Layer 9 of a small transformer language model trained on English Wikipedia (12 layers, counted from 0, width 128). Numbers have three digits each and are written without spaces.
A neuron's activation on a vector x is SiLU(gate . x) times (in . x), where the dot is the dot product.

Input weights of the MLP neurons that the questions are about. A number n stands for (n - 500) times 0.0014.
n24 gate: 507445745429607595510247378669349448450537443470267483510423583349500622470248592354418628469497443408480507645681401514452490357472278219517568600566398507483497622600541524535456335551259395281322514586452593442510603574417452514616315403398548524575476392407405507472571734642466401476473423393470433401674464467554732538415420784627393399645363337625685377527630524479347449306419
n50 gate: 490619567576693573586571522538609442400582544680598417635509458337487421712414490331587535265369550442455618222284478692522510422643559497334475319389592484452585734438564581497535428417474598552593401510461461583490526334360459282710420541614728494653541459526478447522331484392327503363437503471579385625436560521351484419487469778600355438422551402651494557513606478532649401475381
n68 gate: 500452662590451446568419407589380489354407525599446402413479551224407352489478442518547407659307546631409377608428245384478705600368553539496648233344525514742443349429565500389287396619478579548536370536353562550569544685344572400561573543302533318377646435307371511365327697586762420457579624621601475547696428409327447555500312565877474607566435691496318638568386641631532326624545
n80 gate: 274454549490569546609432657524514638583490407400726764649497646553715437535465595579688337493624400405500581465222670691560557360589493452493367621590482514432465367435525668547391413282632275418472479482575379262525614745528293579482447528479574270370406626347451379468504411378730571440728414511462445532588489425321649386629521654303738597479694451636354475410624458507574567548460
n82 gate: 588436574737613665539589458483309337452381528699281409351569475461750335685602532561716556405638510588560645448475550341346507414421562476739363454457581339596500378517606632353658465627436360314652461479343450363398564455435461788542358597532511295402615483443790597521445642514316645539612524596626534380355570517553705579661476528580642475604398567587538306656403437670335613555434
n113 gate: 582445422691460611594445137523524606460372503566480442688437301401443662470442679679595727615589550327466452695530558548378400580610381336560693647531557439342460530546290737462588584368637405749775341493455610456642544487543379510639176503567439435514557433514396533702324411537565551537470563445554652313486532386500527617382523349593541490486402584668600578523546449565561490573440
n115 gate: 384610625537500385412338746571428408490386293483275524531530545251366219500412517448326406649459553537476609470588490551602727431417553441356500603420466470534476476407310617580500530503593503517572323538366572429415678537311503441561466590490579698442647345613318487407316483571630660710094507510551473585262755556409513538618543547473627469465704490426329514409527510610497575626458
n141 gate: 413539458459415334666458569404469483394424510524311493745387553392466663486677576489573599300531561632368378379361476434652570433426341537555718426603573448268503503598372528341448319594605545341664479493644412680441321531286559635486563285452626580476497810462404510535363419317263583652541676535421558573524565530521312482624367355302507557518545348280284656332398566503448340551439
n151 gate: 512241550562618481581686546658640727382385672640438500488481315426626388257523833389688508446742633679239590454457555504353606182733625519561651441289469550445465527454838528599465653535634701627445418527638465574481676641489454179481629336260645590488477450488515443375391382631656570229446276378442420445465532556399657429600656616702614449457461496412481617377538364371500453694625
n164 gate: 538579687454503398463532509417475358383500534488506647645362462462346453593597547557422275425560500653612378478715516447456604522379406506568469566634404404383460444466672608497413417350405590573538425628494519385434258222433509411407478718407679497559451318418296571500468443426356566453522613551460390600578285479534423491472619577411276436367547419636448344540442528415382771531344
n232 gate: 649602450468496493403555547282475373379597351525489395547614276583514633400334446647562486673496617351507634504561384678151526385471328300571482405485540277716257601366410375393475372525515633526547598515518613554352668571422651478363405401554249678395578590362636625351609511486413308280669535365425320540482553660550560650597383500365474478474500442672554460518454687114514699560496
n255 gate: 673455529586434666522363567478693610550456393441674414416535500384635459538490478634413478522487531709660478440519333381395477670523322410428567461415414490474449395631522695487573670404620503585616554445614442366695639459334576529657606692459494522503522440490417320616507497605375622360720459409357616539343350488576588562618707602503785546526385494538389666683453554355580574293553
n268 gate: 531716668418513596613479572445407514480497571719408562635605451649527394435590497753552592493479716566593314633665396497576448592602215276398548528433346699381585627257435580662538476338751565500445345240580385466528371419476459486734313486599517569617585654549415520507525664425673666369507645535469547521300450510342483521664399452483664475486555603350466472446578256618514559365557
n285 gate: 576643540572426457550401647589329620504572369818518435420457540576521460514565482408387018457726624475685558403608616355392504626585570255408442657504543273423554590461399298596475514294595331504395504584555544525258591365305543504511471568209635475536468382372561667533444522425678377572392429485382394366587447444324521522500450263500284430463294316428350630604567388595550417465692
n291 gate: 669400427559719520418560339520487357464366429545372447730572523463669296638315500416613360523497565387374281454391457560326634473547545570549467513581671500470624313439718745574464588394577526517334490580554617266678513571594240520681477552398607327583565431547510461507672523572709450454615594507523610513454555369395396527625539648477443429547606576735474675617604444333635510406552
n304 gate: 518576439425525471507675596344428580669614380630450590648511449486609521422432339719330450407518437428443353799385392460718598515591580587200600398257318461656514461644396289537668592428366393398662400615660576654575703257458325456249598546404663356493238447392507380594761362596594590547554528544564388248557485555532532449361577568454663474536385614525496421557391414348429611402399
n326 gate: 508620516497474484408632543409429465359377540476465632552625462489545646417438621572565385470288479457606495578330611410629549497406387484649373421395379635371387333558614503481600663519470513376364549600516481524478546479415233691508525465513538459495487578353634500489438454481437484457465408525449468489722427333519420473516444436521473511343557438441671654420458581590592573513402
n328 gate: 357490564557421294514493372349517397560282553603567300326714593643437365470246635479401507514329450507514490463608497548409417576659470418493578424500594524555476510201310528521459463378555530486360436296386414598351681680560544403331548517551527296402313611582436517565676473557289371639557497610658301558609709575321330459507503436393449669424503699493430571533453507298389747444444
n329 gate: 523513582314545457562584503451348766403392390329542540357435319473555434598579579409609539530440354354658665497348235364589604497376397535639651453392490329447552651448658547534546399622557457587579510540356483516385696384542595614523606471434550487398627422297281351483682443516348513457579455714631532689566435475408516350559481389416570319503361300604298385637406359430336628539445
n335 gate: 360355225507575476333550486600412461497497637483659507679541337409414437614601590372479641507145507489727559663601454419521447582486612507503695401271618361447500562637542248578301352507525723635258640416351676521636447521350410571559584586288254377465514386366500479511620556271609490500364544542393360647378547487399507358469668375527514347418329493649469455376527472398455406572627
n347 gate: 622394319338531771458649666652332331503314568500569615570503532230527305624542514411468383500377438294378388458497577391437443475546595642479350683572691549595269382473730656457403569559433531358472437644652271368329595623350455518406735500639577356556610296535683459521504732607461420552375337433403428479570624513528352624594325659582486411472476649607538619483497643468590378469486
n349 gate: 573729646431510531635613365572469532322665459690376424633668299437507576607503483603535596497563698570361521548410678591445588418631375429606434665525541431672607707425465542408517466368532517397619351702482454306316314544381500344524500404355482409639593359563397418367464584797304549476320619489503371538559370386490870461313432493456402542415458656552589559332629694388362500527356
n360 gate: 497664605513474438576550526503417530269497662677425483603533396490503388444652589561493464549556584487394381526655437387747296436366561561477467640683438796360304398532632567594586441460437474308483530444493630510450490484484490601602394526388753520388516402696372650527593483402334364470592387691684516570355558328562598574608393500643540614453139513595582612409639451540322477571325
n365 gate: 479610717233527598598333430438507500521646376620503454408517415345331374451297367372444552535602345500556546490451532645570500281525374340431521571331497315436622448377412450618399244356489545211493665532443351657395592369569490668454500500465684430454334677687657407412394592545602623647531507600427411507732368365706386600549610455752624486557384531295663335497483587408283560473394
n411 gate: 558434261597351467478544486414267595536691479539428667646697537442532525622449392567558539308474550566329540507558500442196570415485567623339504746642511232335644435333395286526623701540599630522587460598688742326569511372610486608456211554742288325485554396452550389284594482507500453688373245669468532540438632455395568456608461486757507596382435536493342431586415525485308580564659
n435 gate: 643553354348309562413617389566398475565462534510476392482562592318806556320437549621570655458511541472493308517343588374611716407507483571654357535450441427401507455718570635358441431357504270589475462479359380347605687462445378397622588558458535388542435299489403576549710447254335465204375680617690514535409544517687493528275476476462493681355493528576552751517350305539354552510297
n444 gate: 768616593383570358463487518531422450582337448400558590550561503640552512448481651500516405463331467578453341599370488550627472510352470467402457550596401503616684370576590468510652580289519481386488339522752384249441397387318460475729588762503522522351405362362340463494461412515609659392429579594358515478553358548549543431420497546524578500424301605482380525344463506491627602406681
n24 in: 549462631390395675586749500404618570378493439527336597458602493396568524329358706419608360672570368420645351562514448392517539461458584433704393343255428431580459507368400405602483411396580304683653628538461469662635591659774290232621632466397566611372561651688428456444496329569580590472507453640352517382244619573552571440418524606578661398605597620517739358541649538497486421551557
n50 in: 297473527623461523490671543430541293619477388306490487476381466581695225560564433291615467664581609389460503533624490530420688431476493344500624500407483426565443503651450630339403444571276597353338439223531629611376639530533567582359558480738287544698517453561490334585650368390622412312410796439413579561658581331537517531520493417593405435377540530656473302490437483602420554526640
n68 in: 496438371383651550386544389589568605496482419472543522460429598486489582386421572555533645407457380594554626404683735706611566324456483604578643322581371260518468286507392270786357238486507536522532543464373554335511692570644521680475522578536594468651543532558390581634317250678341504694672202951539521532511369330468468591482528525292409416391550736504472410507461482478393536447619
n80 in: 471525432440441319550471461567589522423288468465366568446409410471640322564258617384410394312360759432446636458539339618429402201736472541493511583584532415626383628629504580496543511461403710456593543543514648489532353490472418314742443430326324446482286390342663489694389543482564389493571448619450427822618173593589461710514476571693529493402414539789398336451706411647543425472570
n82 in: 282500641586705554381449644682547635404722543472550377598611577278653471482496360275689543482475390482587460439594504413709368496614666349226540412526363457526350651514572650456522432504387532526507471569786621565504573418461504714569478592486318195536354500751557486412568215446558536428536613251593401445630278667471504551540606554589241279515409428568539583536422352482594489507177
n113 in: 548556749351313584555373635565157674738369652579445269533536459485377317507599332571467453500578626367596482668401559430610500530433589528457390500526496727444329504295529418395577522507630357377375485581385277540427448576633617586379485330445352552383558584470846478622538433569393423540493661664241518589382420507617522489347651580301437638534474570340638522348392405670200544795508
n115 in: 415520462427560561485559638386477395633569652368492693224325527543341350439454542500500607350640511473396438638319388609508477559276466485640431512658485604422366304545577731551442595627488542469086454330316278535515516421508538441446745500458519713284253389589312489586392605829535496419700624262561470643473617400477648414155621607473613716484600304427736523690390273527488384485632
n141 in: 585328680615427463530528520749449404574517487653446544476594514544601473385514408445722369432411417561619575351622418476585731465531576609289429817479727290369510696310575524406340460565631619490329391466604503531456521410527463528667497604503469527432382605270632450593528325561644657636639437614486394524384468503463654310490690291647548465528422422520402510446413242459456582787482
n151 in: 396519668477335439401652352500646458474417609451557523535326477623436443302508397399600659561461492285366350614584500735569496390593459838496496388516523252419599530564389523512255489320663439570339427454667388576661461598331511551511512587401380258600594458612637492608659481801481239248305653648599601400776528448481323461489624565519368660601638515413330274678451267581599312672209
n164 in: 430562533521539615567580443593402531569693512527482436512686444442551570467317445342332407376488360326582567482515469454670583369497586603458655639366467579509479712417579410382479299536368515509641351528488528533439445572551458540655491341552546424512638292362521431672282626588577387461673387361690458625552392597382419602485572618530537624336491294620497524425482303337455473500573
n232 in: 569416449428461417587467464453438635571442172262421533478518541558378359716609359334562489370686532077533460586576755401276552359563564623336565500310399525698489522393663426519467647547555525548351685562607599536329299215575305593522390536309445496529479525419651411456613584590427387428576429485208429639449564699377618511565557554389438445319424467557468442514610710427778612447508
n255 in: 513373503363582602452503564430432542532487535513395577539738728368411471535455452605283656638591532429397661634455435542420317322382262435358365503728586449454564417421420562618522538593630381487435551506689380503413578651456516602391464668465322329519408551685465677588533195526497407551462535640647594471600409528414481630529661500456380513582713679395678568481503516442542291465560
n268 in: 497370455438510524383613558596657399568284517442572452587268641587510379541424476306291630631448548271434476620683420385493444450430534540558503567429469400567768479341417437504811374441504552426357718570423556396420531751466666627576462520428406510576456572615294705577478402276427566642483541623541585298680312450359619472627439558357581588489413196551524296688537348556362576473597
n285 in: 500396539433593504486590581465606436493294649483381507528545443461486595619585423633678510370276555571390911290595457468546654446460321394375750504547518377586440567396571335500295423479568493705514461557529725215387450497631662457440703545567475394553660458504349364732596589349596610433419569432500465436440658738391497557433250672573432554658624556612409504559254415514335553396291
n291 in: 469532441517673590569648338394688385555596388571462708427445630524602503593618431581392490251552235316562806335604399566289560617426510527507510500468410545626205769486472518274327534611332490567253420563570486569396643330368303493417465633510479416351497376531455350497410356631765403497438673493631500552566525433352367518486725558551430542599524400421551379418456410490559344422442
n304 in: 548594389342482581607655452452500481401507529507522597631500609530343400504586233610350540537739544209671463448663444586304587203663486190555370342763422693489563356431541715678333383574320559379597507597353380504682725515627422572437515167430601511593606467631397522609512631533549474333530449383290402590463488557411654383496310474705496318406783493412338563647445448493485474493338
n326 in: 433555451663444638494523363503480648523668358438500474500460444630608529583728692494596449583468656445607552517514593523440561491427638517764491786538589511558486454517670462594690600517523500441488633569456363534353215540480500382411381415609500555396511446555434500494569451480564480491494399605574486399448530611388347494560489351477491350617477658563343592361480537555534558314635
n328 in: 532691599528476518773424511563479457560528493476740475400479569407535500345219436485751461454299521332582514415571432618312446566620330652542685590452581404669377479754796634525521391408702273427536496446428410372450414357441621511514453605475486618511402380766659616694652540401471521408394264626295531586279378304450644493465479436402597478471443465422521315665650461331621674566559
n329 in: 603615518370614549553410197430425564633679420469672628471672298646476535239674511449614405412604406521728347426567182429606579449453625417371323486474447595690771429573465316453433507599464373442536674664612575482379511577590426558454471472641504496564626489436535462432419543489311432454348607705560278482312718281560605378433301415563349504796493620475346603500389426479603603444437
n335 in: 585478493493587489429449444367464514493384535458331301357444640304524695405404620323304528489454521650308343486493272346677424416551552686444532468321758670353577592455461399464450528706557617381365564407543522426727486591465412594741793423546450521425539493432356346715419414705489486443327594511334410625557259353436497712624225447577568413338518723619437564504604390425369653483544
n347 in: 653556683524595562624218641390514528391510503578562413661585676517432324369455217465406568462385534361455483645517625242586507564341584416551469472468448338504486510344341310755590476434353414571684621389567472507438762316537434422587545643441570434445609407325583486524572339627605583472510520359156547465361417503562558282397670462255560564577403535723610320558520500490476614575644
n349 in: 556639530427493607566571618548652381518463595413375426563193399381664515383330618436537482522511406507430533349555429429607613383444460550751618481435566581545357640507467470553607745485440434760407282519470754293485563148406290447319388340629429649611697562437684263399427496551604392426515348564379276675526427300522598485360554636576478455286559618570559404357605397701773555735562
n360 in: 610651612448432635428493566461640540526516666720418689520431527593715474605315240503460493431450516314566576415497450540362218466443539635500573688456516530587543523500278349584272493688497503719447497440641370559560600614387460456556417432543517560424454546640533601573665540405370361579480490403553387374556462506638265409395351457487644584786397493369703308676412510413388454503342
n365 in: 354317521576456507476486317442549371579713442364558469364445570587490379534410414588643497431521609681371604490486650106552380564528581524483600546550427452482572614588552444454372449434640600479688552172563637303465395360646434397732437312535528388427548414157417490332428416765573486673531466465572534486319522416438606437327568283592511592616556628545435507356507351563465791544367
n411 in: 569460507576489493504659547597442478532349507457493180540547423694679348796616717481606410406723482504529620464366383701435419708548596306386602566578478533467741551632496666530522507489548402352631380551533562627587606439358391370562566343438291558456507684258486675441319361323610351547493741647341653482376409553341482658522518514668544574585362554601457660478243225694344482386387
n435 in: 492488367553522496428698439458531596327334451399564443535455682396323215549504500702435636466408365469504328697527396458344407434422548197342469268426500390701489618194481384652580647508508511403722592327628496428397592489362542278580550421443689469324538614485276432531623392417488389656279709322322392450485480621329432353428436413444643337636244241606492424545478622750504378421151
n444 in: 462487384699644441350388572587280377623422432319717578367308637440583653684491547474345627466446478588481610600472519462347475648589500424497519662680491338519531391448572688622572376607611253382566497450567538553503446448350366494394459534434421651469546568554603537449526449709320572588662733379516561544601431476669565389472543304617459379538547506394376434587374450418425503494484

Each question shows a token from some text and the vector x that enters the MLP there. A number n stands for (n - 500) times 0.0088.

"g": 550401490473397634556378583429559701450630616525574429365560524407683713244533407453422549668425461554418650439494380469551459483413467306244552444538534351541426366417641574400790618398606560498578526402542500413435397583583506648417615572671497356534349673431649686617444730408491471436538324593434458615541361695521544534675447402444339366347706324468567353412322518678574505468302
The two highest activations, in order: n82, n255

" the": 399447655438388591478544525610463378473598498401480596620625436542500462340585508650541564612470504424412727473531361626522410607394630444395442484376553640281742482638582631420789433401418196387510286434662620634494513443509596388502575406486475447513595530501528516557254517556319188458631548459354578589497397607618541465515548672584412409547625550649562553661533621547468561688545
Which neuron fires most, and how strongly? n50, at about 2.8

" A": 513689545458507752560377630533616492621438516488569557466543532630534542346410556402570406484590334548532432679600369612594453558387463471543337624291463449234620456683531329575469483506326491389419417473452404763454437556537497477331556460569455575537491594514494551581324471600383356511402529610374513491464180694687409472492410430603405394333494591453733415562501508430550457557642
Which neuron fires most, and how strongly? n24, at about 3.2

"to": 458460402657626746357443552541727375310466622394299543614647448498541618450425503644447458485427577660505400435583353595412429778475644472570381552643572487211649556688646605518748631457377564464394546620399646503307596564768453642447567629364590563435491598423532633591309550592281364581491402535575584644550405410395594491470432512494532365583643504403475365605526454469509448413415
Which neuron fires most, and how strongly? n232, at about 1.1

"b": 519560473499511311504517452400581713725411338489595419476577579587466404311346610472582469432400414432413553659557477645369367519286523520475364436309430498296622446513695348527468449655589661465514420594345339539481422529530406625281339526617415597499493642513570630400390540605466332468486440462392398336422275653493512562649579530703478442590508593535747543459543285573517561729393
Which neuron fires most, and how strongly? n151, at about 3.3

" t": 354735566584576534457415463547625403495324461632247581390540568616545584570514591386322516502366560624549582451471562569366472460400516415414394540209561475447652344439637437496587531407481375552627445448458417491536468415663404473540606450560617587453620593651499341514517425595392424366427502423372459738259362632582267416359555581389381524603536810520676452143439652606606633545384
Which neuron fires most, and how strongly? n349, at about 5.1

"ul": 323696501491563485541431564529588712309443318365433583542512448409489561351408546367573559542547318507371707295746347478427537655563414468667536502524583609503492233457603507364567476431583603565282556465592538426598372451623440615497409720491562582622425320375588481653469613471571346504416517529533683552619387337468499399450508516172277470438516565607655625406454405735635520419331
Which neuron lights up most? n291

"ib": 459579462481474547442614463368522534394473346541496444608536576361611462298351472583612602568456450488407506459573493590455375544268399553239446540330385457368672369390760375459432314634545532418386422568441442499596610552482401517403419469383338592436438474522606421459368374616468130600590413506450437502415269486485690548430532545568401366530537652551618577614308321717576526653515
Which three neurons fire most, strongest first? n68, n411, n151

"01": 490651329403510566471474415547586585588396382478511608615506553279572538488445442502640557422639438615763492560618547533606405755572640526419417460539427517408557538452397411524603481353324280598474326489773313479361722664457531451371512629565462714518308589571548348724320531525482515642616571671437674438425428566464331507371490627584304339367491451476492583800471508627490653367443
Which three neurons fire most, strongest first? n255, n444, n113

"y": 402573539514541404607468439616616607562256391471477600531535555624561516422427493450425432516471451514212616527543304560553592601266577570608376464432554627374451424354736450489511411343446508504445435442567535662470393551560565605284409497454678526488452430651553526513613700525526262594320419354541602318479285556512561615440444615543296553526409572393690493496457334734650379350272
Which neuron lights up most? n360

" G": 403588614605461480708413441421590420605546580528357628464541667469560468334487531423385477578560543592412524363592476472303470573352459515330312586294409665365669479531722483512597493420443376498482270472550549538387465711541541395407469435545374464498462656464431357531434507601274311356528560550335597600376203688564363356511468455400387472533561477530695460486557555533533626649402
Which neuron lights up most? n328

" re": 420478583548579470629589304583634582231414331470546578639579407434481564405380607615668652526406372611388621454554562509431546688524473632351322369421479382394634463619539572523622574302583410521543321340519296635663616574698455309523472515482359568567698524492405475461335451396376560535375549429381623343575411773567447419336413534290391401502473628511528371579466694704709524595551
Which neuron lights up most? n151

" and": 365343619464634461494547528478447429460498391553449533726575469419617452449524554676558666709417599424548628491508506551509301627437610379400391426372535483305758353596449588473637371362341278504508376545634764430552456458562703427525686604422449535485464532447439565595145624593317267484533565614378511623480359593480545418459405563468391483415533554479518521537603559466532447636473
Which neuron lights up most? n68

" sh": 326688677603489513545381681422651466586411547333591626514495491637585488584517391471600577671335501379508444443509380507421499581486350492252392617462593673360748435569574629479581535411559445606527405314382424532539202688532599497300469560351357478390498657403550453664569494567349414323579589497387492679453573617527529512551469478246438514428531511418583646656753516587721581739519
Which neuron lights up most? n328

" h": 628533581536438507581521397604503496544250501587486537773487510549353492449479485593530798563389542544455424516585422514340531517435544407357311430290549391372673365570437504413674609415604432486662435318440491641548468551515472363545243524461375430411568669459410578413453596405201431443465614626599478541552372541623313461372441434275394496483377617393665543506673639680546566843556
The two highest activations, in order: n113, n435

"v": 412469480511604610480573375256529443587456369577463545510563698600699527250546626398551577532467519555258547468725321513287421565517625537444429358702704521422450444492336477649718490618695644379572532333612607609457282478458530473536339390543489479585455745374563472478420616655582514463473327300342406597479335520594428466547567612558457394448399440355663500519572445546574673397421
The two highest activations, in order: n232, n285

" an": 482751631524444730487440621499540648464582408388393518532561432422472516427537472628486658527465467551436597590512370480604627460342564494420389640386471428304702389588476610574568558471486440500516348391550430604696385430756475462373555348376478461337561542405599688555143616550425306437434464755354432505420435503568307468547521535617410496445668651291735404561672631578523600588602
Which neuron lights up most? n113

",": 404389579489542441538532389558492407397492445497405605573568433427461581445584581695538577598508563505548597608551558496639453720310551388373343443357528391273819398436568676448601466322330348485585418459680641461403524478585702483466615568360491489544497585381511506729237613532362286475677655583318600753544355602504518425533462499405394546406345552509517566561648506453549450603463
Which neuron fires most, and how strongly? n113, at about 2.1

" it": 461567540559539614599388388518461365525375433486616517628575610194624565389562573589487491454529543295541596659485491579501394659384593534315478529265457463336758505695559509481691468370482361336363509583630647410700434562533492502579609500609376624364434585523535551624339382426496208399425540471491403585523347610540496480327477753268329429487649547648495588489534645509550436671526
Which neuron fires most, and how strongly? n113, at about 3

"Q": 366527496495535618428611441513475613709458607495604500581485573470519541325543496447503397420557326704354551294710462382448506610379478481435322649449431802519607554593447403502504444594348551468509378495605373280415524660585421508435489667394483599484328569537410669648421445534342275404480551530518359506343169598514401570530438531467375443413524446654631501557485436431671499548614
The two highest activations, in order: n164, n360

"ab": 450505532466424462594606366511613430324459584437474430655619571392483488419339365476570567582628427547566437482485415592455643741214503516457381586628549309304617636517604532687467667407624575613366473580460469452431536761582458303547398570433481673519581635353542468577278521615467258620730638637500506870430407466457478532652473420380480356469466482549351500424513472524385462576461
Which neuron lights up most? n141

"ri": 401367494562616571519532440639539464044611405547419347395545578386562723378471414745578593628502455633567407389622386619298506708434587401654396513502503372459565369616583653422687366400633527520519564324428402549333577540613675542557574548597444620454515520468463489545344613623379446631664461461480656418465334440498611447525469453460469469636357536762605485512692523593486694442618
Which neuron lights up most? n24

"en": 270349497434524530531561368434603509497482353410450595408474493471744394426412359523469378550476471590436562381529387356545418606372601459486281514594567631379598508559563560401695495498403521655505316534583610513489467318514457543595632609501512438443457583393291558451611498488623477668330350154507505503596287480405593336570507374523348393665636364553721603636576549472597591269271
Which neuron lights up most? n291

"al": 487389402359550571417589571465617502309689478431293524552454342550465506521525571560513471744405409515390592434549371445343538517369696337444440461550676517426714443525711541488748408534343386388422335302504786533397391613669461613522633613495413556593511447400457391591323431555608260563620521682394549592444375540590423419538497493379450422566521456502765366569479560598567601509419
Which neuron lights up most? n24

" r": 405617514858601405604470535603585546529466542464312470588679612576422557359512522434595559412563398551485655398678394523433555629528490397374287674162602342378618358467442531465611587443357555416604350327461403490398554415642787455414407516673412489349532655459444541598496700449530442414377611633482527432468286601602419669483487526390311519501499528525637497422421641556545567720483
Which neuron lights up most? n82

"ar": 386748515642340423505625566590563434474599448507565484720624514429556788440531391446519550445510467580364682425371467711438577639476650465712463574649506444570302320645624538715539402575491574440528580495522612419615575516635443275481788514369293602530439534526630715656440653506723529594442501635514393719501408265405422423596500475439402512576331696445454459518528608729437432721381
Which three neurons fire most, strongest first? n68, n349, n80

"n": 304526516601560490863350508381679553316388531460503674504633434414608502561567575357630528453570573441473609531506386537290551629490414577307405645452570528421558483431582490438677596431445421527485341342668706457566507441530639515451687545495478602618348678387546503685314607290480366468389514492442668598546454502336518448510530284270359345648575334482504521306373552685461582530394
Which neuron lights up most? n141

"ud": 495442515715511433607502498512375579305603381567408585477573580480463828367524491497588630576417537597314553316538479542301490727481582368428267482507553378424538402476592404541604439499410460452483510326688718520503485411500627660500359604455472653506377575428525641793315536363450448610782522478477591704442382681476403386623426504237325515388431393607500515608678570551482602754484
Which neuron fires most, and how strongly? n141, at about 7.8

"j": 446580541502457417530461466324685576518382516559516618377471601573494450565611461661475507464413497630349405482451402490374405638233467577455468396578566445442553452536414463621443403552393524461488507401432390632440113669515332532247588484456555408628470788364685667575528426606545462433506292559537443687390226419491378490447570499616547522487638654405671494442390672493540670510566
Which neuron fires most, and how strongly? n68, at about 3

" Le": 417550571320598510632457630475561595590418553464463496518552685741696415424434688433571504532442401669498552475565434381513574459437514629375349763393508458197774419702495544389651532533496398411522402275641467701601346660476429562397463560528456585537483584358466552559437538645356557553516377532617460417590239655613304498525370369438416507491603510464526444551539443394573681434523
Which neuron fires most, and how strongly? n141, at about 5.5

"Z": 370534547507481510610602348543523565696444581612545410464528619562480303312483313492625639454720504644370585473646432534341595531380504600496369511508495599405674433484434309510585481438398557478400433306553455509336539699421335440269449652459474605493357576604317464628375474570273296366386517524310612639349256637462348330513545387444503518496624474406685416540584579383549617543510
Which three neurons fire most, strongest first? n328, n151, n268

"h": 437711538339571475486606501550625521748516416507667481490521664567532443561604527579640561552380419557713475590241419402570389616327500416474392552454556432343501561611642365649582524297453609609560403499534480570347386560542413379462465452478321703610553711517605705565487611559560643572662322415536514377498502571721568474622592504376671408512566663236559552561535645755569479724201
Which neuron lights up most? n326

"an": 369674627588435609453517527662536419559416303377633517740616494536659534427332706404518440520371360637274667529584314542470684466394550446533386500567591440479470309435590392481562522503441484421230466633576459549650421411592336531413458703467546323583426452540554514518365589510702465496398536384479681581678306328486504256453321488471314453556507579419609539515537395639482527629329
Which three neurons fire most, strongest first? n291, n444, n80

"2": 526484419323604722572490398643511531538621375546589531598470596566538476558474307457588589305562394545763428617583399623551336725410467606400404447358508558520520372410542483478577485428290318471550418612670330559446786486676471582255604590481458581574298607519312410697348477548387452450504492559500626450332295660462457489465603504400465298490612585569531606765431577489598477575402
Which neuron lights up most? n304

" were": 207432511529422534626500456565540312575554444530628559582439330614472475468567594605394567541409580395322572474490517571550329637382551417262400486386543523308839504612631662308777431342389426394442256630603642452651435537603619542473586593561391400538413644488304529561311607394305314444463582532474539565468407489480590407446552589326503464462525446627637483626601590505447382536489
Which neuron lights up most? n50

" N": 429599399474535617622582710417588494570505548566383689391529511759601320443392483504526507441522521660728321473569533412478513568322444662330427469376650669416564608577698412464536514558342481385444481461624241581526298541553513671361521509379600526488532643336382530610431450568483544462484460503490318725439362540461486546343474304398412453638694665546773434446446710488454736570498
Which neuron lights up most? n326

"at": 470467484413469560281466561598701455602433428515554519534484511519555416492323653350598569473256442594409524660674346536576582587469521355541444546472595563344396337485457490482514716724454665567491302531549489393513431571379816404421507624552599535452504380436379508559419425291481280581354556342421408522637343505494565528544565606195335450423633534512746432283626613660538516484282
Which three neurons fire most, strongest first? n115, n335, n50

"d": 450492596528493466515423588300573633775431271442426515573481587613587384483464665460815424408493457526468668701607366629378478539375515496520255691376496458301428421627520433475442437448717534367541491506423376568420495677564541414445404533501396596449338689469512562469427573531490308495328574553322499317354248546491406420574482561666535479503570548406666411311519329518499495433378
Which neuron fires most, and how strongly? n80, at about 4

"e": 527407590645580396593525332560479486377454387578597487656591541413394469602308559463524663491525364646530693513526451620647682753358535472606390647424485315632772359626397764581658464452555564367290691435597429574317597287740317247557606445619551591576452512464666645725408451378407551518633465441461572318466436511501443492557493516562419388498561475581632472648646415493449477504505
Which neuron fires most, and how strongly? n24, at about 2.1

" his": 376564668516559635443437428468414414378400470447356571610639512529499529368634646613497735538391444509459734561580444582457477547377558465413401405355597564318657469530574582420702475342414219453475234454697684545516552537527459376511634471455339527555549562447496496673212632456326191423406534672426361566532425657527534466567490547498386403551566621581593568665582683511557515708453
Which neuron lights up most? n349